Layer 16 of a small transformer language model trained on English Wikipedia (22 layers, counted from 0, width 128). Numbers have three digits each and are written without spaces.
In attention head 6, each number of a token's query is one row of weights dot the token's vector x plus its bias. The head spreads its attention over the tokens so far by the softmax of query dot key.

Query weights of the head. A number n stands for (n - 500) times 0.0011.
q0 (bias -0.050): 390497485439418799517441363557468598673494489523557457404593294454506417583384481497515573484536564539497423491286529518523344466532540581459548500368363637307534425482608563529473491335585404438480426488476578369643488615443729616560363677330379699583582556569610417653307467336570254592733602446433477553312515370480723468470512470447565442522590441406512631588494465500421549461563
q1 (bias -0.052): 518295441512313621393524353417661449410503454462537559290606422480396717524515490531506301655569630654488626630350591479436515408468428703452595628465403534611358500650615364597708509515470588506537479453360653527477491425563391570436500542479640635439423444519335419483524469449489457593635347511677462432342360382526597524512584652556359609548416312371550322479650388451570689509487
q2 (bias 0.075): 591517413443571424621564663478417462506535472525618401559494690556589458238431519545569619482517497600384687614478574488438537700434476459228396488543585530521380402689445456403503458676414683443595482440467582715615650522485432466500420457550549509634482319497517587531432547363500536381509548550394520402494548443444630589546407538451479440481392419545045384631546370539539480547577
q3 (bias -0.072): 531697643710559459628520497619334422419646494436412450459413486536645584437453519398354418400402414401415656551716486520668349485429491564500562479506443539580619339437656430367426573514457579458536488418371557555572539444428576436525426394625657455605615440564491561456459380558443279405535452345395425446517461638226562477543446564443394514492433314689628373544644463588568612576595
q4 (bias -0.005): 541402578475435390576431679421589400591589337520580444706647348628519434558341635607513451353230537442343339744648509290441332581378503525488407314458465418544462589530450597506581614521518521402375694509438340630383481406582632516456497542378593411436233638580452389581564466576605612615558464459500562554538459651526482497470472475658462527443555606382563519345455590725605512442564
q5 (bias 0.041): 637544592391435441436513636474500428508524459608422415497519570390356492465363425514555397371561500607641602494510482377523500393560389454730546409421469405577624570551500556463408248608576495555646529544362683497528571587537478497361634500353492405538484468449532464614470299404690574628497380503406477429394555600327560466399508646484416341445489495467666585486465659584451474492472
q6 (bias -0.043): 632641673591521554332512400466483521476659492560572652509527512580473469665545420598219434565352363634356544534506650462437534551402518467453401466432602519695469545429534506549474662494357401632571559344416408562557610477710542569437639424307427420409573386553515420494404476278683554485432653608538534538630356304486461673535350365587302436458387474512509506437435377593594609380531
q7 (bias 0.054): 626480567675582313690503491571451305577449551269452515650476346398572583344470622524427350478308573411662358378443428482629428334451610545603470531438562552533341341388479497433401632503541361433523462711518458559435360503657500332420367541601412587421564503618509560404584518541605597544494621514514646459460476285517572421418586652584450433583450441542482518599647585638627325422613
q8 (bias 0.081): 647651255503503345508633651601375532626535422621488410594559626394434548401488500425479524521628575521607485407506423509381381390477648359552556391580339467635365736546418374474520556584509454705511672440467330544497536517550518260466595526228612671587506506319503691481500630526437613474444460531471528428628542424602470532340401518368415546492371532416500440568506649473622557595460
q9 (bias 0.057): 515590409569491617364451555627410733482353673553578677525550392656484443460308263548325525597525351457397438481618476617506643544527449571445700481325423609570241565429513404334588606536734621494491469575634486488565500479426509682485384403392576384544428485312340521623568531543471481497577503409343390518578421315476431488567529314379481467399494497585449355441702585519685664385637
q10 (bias -0.049): 466663654635515574565576286548534520576500680599452431479580406351407488664587541239400228386465406414467485524478454532523429581641661645523375610710521570687519357453357423491462428526610396445382383285592552462492458421462482655463572523400436641483455572707506367542545527574566404465703523590425361494537533497403676468477412432546365486577429500329527461587491469315545477387556
q11 (bias -0.111): 559346352633577520647448461426703508442489643604475537469458620596296520489449467497560508669350486486556544543463565428473702622486583525522494413704396679320468303514295419585456486382492565457495494500477375683391569385608444515481370566572563485407386440336453430474536582500557440450709470500514441508562546474583559464420466259525532408477469431577377483624470586686356489646529
q12 (bias -0.029): 500514445613585508516390624423530500556593508647663489643500442489183546569506488661426508602492600403444611457328714567444479477606411606451416330526584607491515419633494425541437452380382318606548492454348550572399674463578472532505574533503470355710500473375442425555562390522352508605367497593484497672635534371508503604359546514454451611573380340509354548604406423435438500534450
q13 (bias -0.048): 487384510632470399584563671540523534566529558594524332473417434515522464413468437475625556508466413505436487524543505439439390516350645423437433481600522492587589540521747468560534441471490492489439571521538734442599454301392436430533387597542623472556603424436455553505468433431389451637460436407510617596415345536462548631595486561482564500468484327632156470513616298626608423602475
q14 (bias -0.001): 587725434343363426509551685601394570423477567608494477581545378537441517363395361457480627729542434622565590589479453676550320431462566442513445560591393563477318597200487561657522448405551544467583618525477518755267414383410471554763428459468317473546533355463280589570442386676395526449446534390481611652643470619580591361519523358481369434494465478425381395673551371656692621620507
q15 (bias -0.000): 435537491418647474340481225586553510381393699438626464312429558561575629596516594427556614362478622558454535639555553375488618405556507532433588460631353450253493471593427359560453409449570635563472497491360349487463177432404665507432693636388424527393418547648660401579749487494749582701468669488572361551565434410370555465354364393421426578473407522565417366451468527627693680481517
q16 (bias -0.035): 528376448391441483380362460353387529715383500575688503529573381578592718460533497533452526552419646509644364384744540459494522343443578421425591503381449557271549711529548361381474632474366480482611503525327606601672661436532459503539512403607443636536556337546457349442550615483562494653491545514528545606342536542517430514543437436426603480421552302509452426388483408585541438570745
q17 (bias -0.012): 660471509524398482494573673520500570695715469463264461423414482704590470532449302607609566441571591390608606515483491724417469524370427568459440353447546506518590506500442453393471491500346483512695597451386492526610597548282354509622524474713512377627449517419697523620527404465464617529465330368442457349348509408705276462620387554648592523453530447352521482500535538431593529408459
q18 (bias -0.060): 596381460363571541617445442430304514314553433564412587559515439567595497390497421467254601573512413535583608734241548517621562446289416591656500391509579564482448768575425485457376485546431611575606541517589459648408473559578550592567619486284494460542548463632555447577603450404527699430497531522477609400506509443298420546590299538434363460530652538473554411432442562603473410347651
q19 (bias -0.010): 386425454326425494497643541551471474426473489407461491509482400514647257497620484436494554559459485612431541337568569397793497719581506607637512354488433442564457521690430485540442530532436601637621294744554403553348276562682491602318620567612456439582629317531497460430524500371577605503388405570589432587420451390568440558579558586474580391431494401572218524548427562551503491408500
q20 (bias 0.077): 510360484494594571568441516562445492519547526555508572637315546451605595565428676497617467400476564383434270539495476416385393470566500508529538595466511506478617577487506527500505431479465585335290449423492518451305564500414620634706696543543495330414398425656543279431383618495601525441500381528519443527434534578333596623398575557465483534495478530522461492453325629486552301582718
q21 (bias -0.040): 402428533531456608530445626562335659562500474512559506447422595462243452420437260739418575542675535614694374478538566565485422541518468460399500784455516510598387590371573552575582372494400464436465512518353303402645332248660466464521330649562385423468575624303494444418618740614463412558506503579626411497500579363470466631298621584403506584659457521629519525450427405612393521572588
q22 (bias 0.003): 700523432359622614310545518572383479362509543474667586470657344434408262566387542676525506528482478536497575469520491189297474607333333569533582640459456537611399518476354512635577497408379418413374479442488444673526540566482364538685582500512583600514472370402482514537452661638654680467449465626409376521640531422535491583616636319391509544346539506610410491497512386473613399597624
q23 (bias 0.083): 655532322437467497333500450475678632468527508409419421455307695492443689717485423363394482416562394521506352421579422497434428705431387679474545610506399460552599536597580506613666485485552425647401432431353403544364536517482560481631593649396523377486606459615456480438428443535605560565609601576673662538529473546511461328447445417584463624522491538506540355656409522461308203608612
q24 (bias -0.064): 548424366612662442517466437577466497356421640417345527506500471387532643649438463545506289655509565555500431414483463494439416544537583587637556578570425383494545462480434373664540576457585390464268512424529370511323340447543643612511647543457588446475332438415339478582433494690638615342549686547424411554578423413623477440322533500432554627381558328571542479638408396506755595506476
q25 (bias 0.054): 419432606586532520508661543425663420408468643417637459631596564467653464483364441667304594576416322390389662295530548462573433423480482529689348545360539491550373424500467280608460647446506528584417474427570511598569355386465515549425415503323517473577412739570371592519517477442535594368353618627557425474677574647386442620414348383503500573470402609597402497506563543608374508497540
q26 (bias 0.033): 558411537497590503563322463544333443514520318410451518491434509393640709443526417435553529479389512303578588412421550517721481485514562374675517547452586328365386589517666637483396572483590534432508699595454575426519441448605391329517616517586531411484456494548551599397532428449529689517563392503372714466494432462558462520469591385567306480468523367614618453601619503653398301630723
q27 (bias 0.085): 516300689486565476677627641596457497527507320481344366564463668394380594564503424719593439493336707419623607590558428530493409366569507514490336336366668437590313473473514372388669456580218609483606591575275610493423517523510480663565459410712530458387586523242544536427605398564406387614450362263546620315444372535503609480487559602470539444402739327483309651442510628626699614568621
q28 (bias 0.013): 465384465533464494486441536648555470574605597583596656527461470420433460678552732432393464741506399467424452475489622530497610512424589491588585503356581485485243536444630461418412491441617550146397485378630346542372417440494491597650585391229465338557363465466598457441407618473467309322664436403500503471595595568655666506660399578570590544606413482476531667597512563382479414494446
q29 (bias -0.027): 582622441494481409488429391500661382500690411473655490459620428581576371578442493464561490342684439669567269410512616503585512481473510585336462224566513627510480383547474550699404459417608524455410609561548377615467471539575588493461465623199435572437404531520768437453475582428696462593475628598430681620494503526521601330453523409515418570447356655411800471586484523335516300491252
q30 (bias -0.044): 307512570443434575554328525625313574298409550506538640513572692512478628565614322413490424536525325500591528602553636373428446570633250391334487420334439642382513789583252500460347755506485509516556593270613427435443586560522654588581554396500427513601522711657522446476597487460631453519475512473461383472388442542497387632401442419692484573445441408576625427557540345516478641387543
q31 (bias 0.074): 394572389485449539548503459534630518690518441622596661294425444483391622459555522350589437248589673408401432500361647459463534567627528572309536371671491478518618416282454441613398353383631340451299488627440583429514515554541539406489554646562564324514536687491574537584545542556469588600571468494451489585465561448586533626432427560558342404669542579285528458563594506449461554386187

Each question shows a short text with each token's key, already scaled and adjusted for position as the last token sees it. A number n stands for (n - 500) times 0.002.

Then comes the last token's vector x. A number n stands for (n - 500) times 0.01.

0 " November": 506568352364512541363489442473524285500582387704588502297332694529443846524564548496503559470708
1 ").": 456574350448497389351490278367520345494653317650619587392370585495490787577395536434390535449652
2 " Sub": 593607275654487329461473289243685582531715216543518565532351430546435645715419506347403501450556
3 "sequ": 603733175754434374541373166317466532486673218649516571595375407625327766783353522382399547541386
4 "ently": 369626244718447416440542348236488542655806374504511646457300309493447483667431629491347452489491
5 ",": 448584255599542455314548341189511481592787299675533601402454542586426627675315588471352510427636
6 " he": 522679249534491426293538278081584573729665384609552562472344483583461698701339667434421456548619
x: 389552510420380488621701570515515518523472495580578464607534597484534478643219570534449501263399424617549583258528574516604537283560435480332425643363673430504406473307471473352709504590363377506587545552427640657513639523385275571475531394655675340624561466491520506542632233555440441583351435478541665352476612538479444413529575548540445487609512493328377541509667615498500499578639
Which token does the last token look at most? 4 "ently"

0 "ox": 524583328363502546370484436475548281496589397717592495309332710530439842552537550478517559481710
1 " s": 479753193562414437333338130257544527555589358648577480576362599466555753753291646220597537442566
2 "ets": 371750120427396389242280256228584501482745358583557422456363514555442779723256546291573445544533
3 "===": 351558233396389369268379369246413399477772291471560543441438562575429794647280617385528642481538
4 "\n": 441569241477591422427526226290518376479680353654561548348317601559484789615367534487340525452603
5 "\n": 598519242498576288421536141189560441521754449637551484322300654582488767590352452455330530386624
6 "|": 691496212416391247269657224275479437334764397552611558371393429540573680620364676314515549351539
x: 406569449455595621502687502405563484421478580405567485581582639553515460641549482615538601330386521526494276387451466598629530304531371463323487517420682414361367541444475498504639457331458466371574422501541552517434682563294694573696543467665593335545582461538510485523480515485517369561429557530547525480418770381381600389617633581362344288374511596464232378404480595536503600600778
Which two tokens does the last token look at most, in order? 5 "\n", 0 "ox"

0 "ively": 519577333366500546368479435466536282503590392703594505302326700535433845534547550489502554470713
1 " f": 419578127517531363364301334154591703692659368643613574433345489510457709893257541306509597599567
2 "ul": 643702095660443458448339311343759501412647285701626436571507551609382663712303567269420603545485
3 "f": 509499243492591457431259453323627564540804404714627441486560618600351732853316526369502588481449
4 "ill": 497587274548461383438367385296662599462806347729615418523564554498362610843247597365541616536519
5 "ed": 460650257585462408300345289234565582574807283641630551565376551450420742710272625249422588596611
6 " the": 462615233605565449326471339280543448526661349584640617431277590534382745654287643365560560494640
x: 500611547572469574373586491472713575498478537501526428577509476550527396578477603515552540333479444504615470311594480554474445237533494482008603636380677374454440480452494419359661457490531425436644583571422663584469579499480475482524597424740510347579524490469459478375461367484607570549415493635558620492459588531365474397485628508490411416475532609423511424604523497597534433515631
Which token does the last token look at most, and with what share of its attention? 0 "ively", with about 90%

0 " |": 523564346363512543364491425467534280486589381697589513296335699526429841516550554497501550465715
1 " \"": 384648235497599340370374243316548555575819548738561472325472571525589748779271559394541522489646
2 "S": 483688026560619405439308254328605550552700298569545557456334551558559710752259573374603496612536
3 "h": 482627178499566369421328374209447410548752335660612466330498584507414558850251551509579358657528
4 "ot": 450671082655515481307252312312552478585763404532502558355469543465416818852196616346594592562466
5 "\"": 365618232448479467336323243320574385482631371604632444511496642336507740789319568311595631579445
6 " |": 443543307443488400311352169250641493403675189566496616414417562462406746473352533490434515377614
x: 314537393576368513522710529521669470434491502433571420519514580399395342564458636562646612436438523646628503498503585539507451363562398486153519579512636445563438470351509309561731562458545432587496399631488414544462523450343584586644426372850628451509541555559507515399485486527502500622468511446639596417449568447427518419509663491543382359437369494453192445539580526539507513490604
Which token does the last token look at most? 1 " \""

0 "ument": 526582349374516545372487434474523294498594409719605506310326708519446847535556559496502555482692
1 " also": 400578221548356470266459361152466436566795405503674578482360406493355756663307698323445553542568
2 " said": 474666341622354421326473236327394472638832319670648582578481458473242809664322669363363538497681
3 " that": 388645352581501480447556303279503485576849317739626635570519512583362718667317697553387466420598
4 " in": 504578275598619438343415311200588494575681294602562566462333379545347670640238582455479569334585
5 " 19": 476675307621542366406438184245492604556813312669563539375441451526428618749378424370394590376519
6 "12": 434625342653507462331536346281572467568845382653508607415559444492408594832442653503275495431633
x: 462566685375464484490814621566636538393431247650524399652376483434593423556371595625579404389415566389625556301497633677491468359560438522404608496353512441458534539457493462445548340322396490594483527503603529595602568290388572519558423450672517564552794575542552441402568479611474598612246321482547629287311620414338577375517514558576511386433453595388392430549500645505597577425575
Which token does the last token look at most, and with what share of its attention? 3 " that", with about 40%

0 " 1993": 511573350371509539373496427473532283493584391709586503306334701525440844532557555497503557476705
1 " |": 556507329513443360264452157276560476463751182553519609351422508445427667592289624459453498357619
2 " \"": 393625239526548350359425259286534522578805535761524463294522525518589682728248591429511505454662
3 "P": 478653138723672300490373292284644582546696245700500545446359573429553666721352547331469521607513
4 "uss": 636492130526484384368304226340543552475725340713611486472334544487567696779318621313451394723433
5 "\"": 409577261477497439371344237304594430474683363668617423536502642380507723747294614284588582556463
6 " |": 422566260487527427338367188208660466395683167600501627430398575437393743501330573507427499414606
x: 310517393563390466518682506507669474423486489424569419545529618407395367571475632532642617447430517652666486455491564550514474377561391487163497591506659418523416479347502308581737567471542398537510427611476422515460515489334584608660462361850593434516530545582507504421485503539527550608456525487632646411422586451440517425480662486567358358430330502430234440555586538533484501512596
Which two tokens does the last token look at most, in order? 2 " \"", 0 " 1993"

0 "on": 518579339371512544372487442474540286503585397711591506304326708531436847542546552491507554481709
1 "-": 421559299640595366439457338282654572628762353666574542406380658548585650815328611330558637502707
2 "al": 367607203536495504377336333404592542563635398602523478465357461654459624755412567410607497590542
3 "bum": 467625287640492371290323186272646544473731413737546427574416559423441667727394536209506461486583
4 " single": 475580267593471385362246234336599450589822361621568455540322491450469700621371503149513532524567
5 " |": 443569279398528351269337244224563475349664177625563625409385535474432830462334579392441552451621
6 "\n": 490509371491451304255429184255545461504798442501536535304411559622502864531321580434486513363629
x: 383533438337447516494752455484592582446477619464606468596593481521476251612471640532509655338477491531639564288558619560476606424496557434176629616449585405605365611431500350578555584441534409562458556806481457463505458403416534494627396485674514404526587603622663492358497483534284494549426561397486484484418657460458521352613577528443334509486484618437275480477699565533391427471512
Which two tokens does the last token look at most, in order? 6 "\n", 0 "on"

0 " 19": 521576344362515545372487431472537280498584395709588497299336701528445845535550544486503566477708
1 "24": 433577373632478293354522201252571546525743282696455517409519496487520620843467648402457521417545
2 ").": 469574343479484388355480281378521340467676314665607557407383581496483783603369545430375534451667
3 " In": 498577245534594398307522256185599485570664245603558449435377412507303683625323571433430568406599
4 " 19": 481632332648500284442483144205503609593811288654586504392447424508466528723388436372369554427487
5 "25": 403628337659508389416622325255581508600795330603455545445581441525509491798516660535314460430545
6 " he": 533636275527481492252591323137590535696670474616471435440442494606492637716374657475390461442631
x: 342548581410392567601738554529502520500483443603595473622573569468526412580199612581461487314374437656566600274491611544638569264545444421352450616328633439557405487346455470380677540571343372554554565527409551691535580593387286545469545404630696410610558487451562534601645219545499432508292481500554689348466577495479422402490553578539448390549545541336371595493591564519524544520641
Which token does the last token look at most? 5 "25"

0 "d": 532593343363509547374486439479541278496580396721593496309343708525440847546546549492507562490708
1 "d": 734694277446482328380437281400643520501831405761635423413512561457452762916184578345559659495541
2 "f": 514534245484505356389431309406663637539699354714555514420478543428391690940199570372568635542604
3 "ell": 543667284537474373368335400338680633421785246762398453458493517353298613867238592326611570617641
4 "ows": 418474225545505376401423403355595544438712368584458515495375488433408706729324615243689638482574
5 ";": 419520388528512390374430252177619395430678269596600570429413658459495674571361556398539530370529
6 " |": 474528305412467277396364138206502471473723178488589737364345464462390861501328558424490486449629
x: 343651340524432427475681473492691543441462637431610486531513553493460466636456598590577631365445574531534404420502540608478436423488358491171511629483619466531377491420537395501645532445504396593535594647506459506487545329521600558611479447860608384536542507558505420436459465562457367565374568504571545409403579412421572403465697522558335432497349367410189413560611688525529484600552
Which token does the last token look at most, and with what share of its attention? 0 "d", with about 70%

0 "\n": 517564355372515547368491435467533272495594407696589508292336708527439843524551546500493550470710
1 "|": 602512276485435334206572236259558401404793341603597554293383440471400740577345646365469541364618
2 " R": 567587160473593196352408137325591637425742375706680376391490601644596811771343586365595443461462
3 "ack": 532680339519431299274220274301551485521718302621545501380561430405623739717372480177724441353426
4 " |": 537405253433475256369524182230454491383754220530575595326427601562449790585454625353527469372449
5 " Released": 570640442401384196363543059372503568552725229651630380413534514533661737534419476232571599435532
6 ":": 393457451494580353332364500298349514324704390647576421673394540410659663518447491497615602100305
x: 492575300435381629363611436487619535447302389504621420513378552438385443486487606519524543204509531545785562622508582472399596372405383400411629520579503475595382343512585464589676456462489483573560619404645491691398517404366565543682579522500758561380430383477537623435328367397439519584361494586540754439395635504609593410789533449368384418442630316407332574726508506443580500459645
Which token does the last token look at most? 6 ":"

0 " —": 515584352370513551370489431473541274483583395711587504311345707521449845530552547493502560473709
1 " |": 477556306475485307405359197362477486387788209624547703419396477489350851635291574423347461516589
2 "\n": 545474335481468291245510219241525442488832430511520508247442590602444800610276567441459504371627
3 "|": 581510303536427348233576246252580384387790345626592502285392456464336802576346590363431553433587
4 " R": 552589175478578209395392205342588615417737395704692357386479580650571830782335561372584441526451
5 "ack": 533683351524401300273206302312565490526721308626538488367549418410607740729345457176722443394476
6 " |": 492418312414486288337470197239493501411754217501568553307437633526419814578471550359524465394434
x: 334566461526417560591595513479515532455359324400570454632502543447376446554425663643597560405443456531416355470557540594532454340442379535324496577458706577328311477377521326703611612504494456485540448502462461669443479335471666638657473459805585373541510399566621531324448527496607397527428516583551455493337696402476563454571695516484376351357470487443243548566653683574507574515693
Which token does the last token look at most, and with what share of its attention? 2 "\n", with about 50%

0 " —": 515584352370513551370489431473541274483583395711587504311345707521449845530552547493502560473709
1 " |": 477556306475485307405359197362477486387788209624547703419396477489350851635291574423347461516589
2 "\n": 545474335481468291245510219241525442488832430511520508247442590602444800610276567441459504371627
3 "|": 581510303536427348233576246252580384387790345626592502285392456464336802576346590363431553433587
4 " Sh": 536604159443499289369420356314502519480792370720697351362419545652521647871306574427540380595483
5 "ot": 444629166598432362271335210376562495570714389554499489335484587596536738899270536348632527456421
6 " |": 488486198359552317279449145186485461410670187564587466318489604455362817608379493381542545359475
x: 430554441518474520596591450482484532398375400410570454509532607559430441529451679688626495424386471637531400480583448576538534303498384521292536616421703523421376460514530286628638648460531543509504371527429498677359505266476702641530532354857607411474465429517495471392501485582565436575412591510549432480326757499492535482596655552450334402374408428488223522539570701489504534515539
Which token does the last token look at most, and with what share of its attention? 2 "\n", with about 30%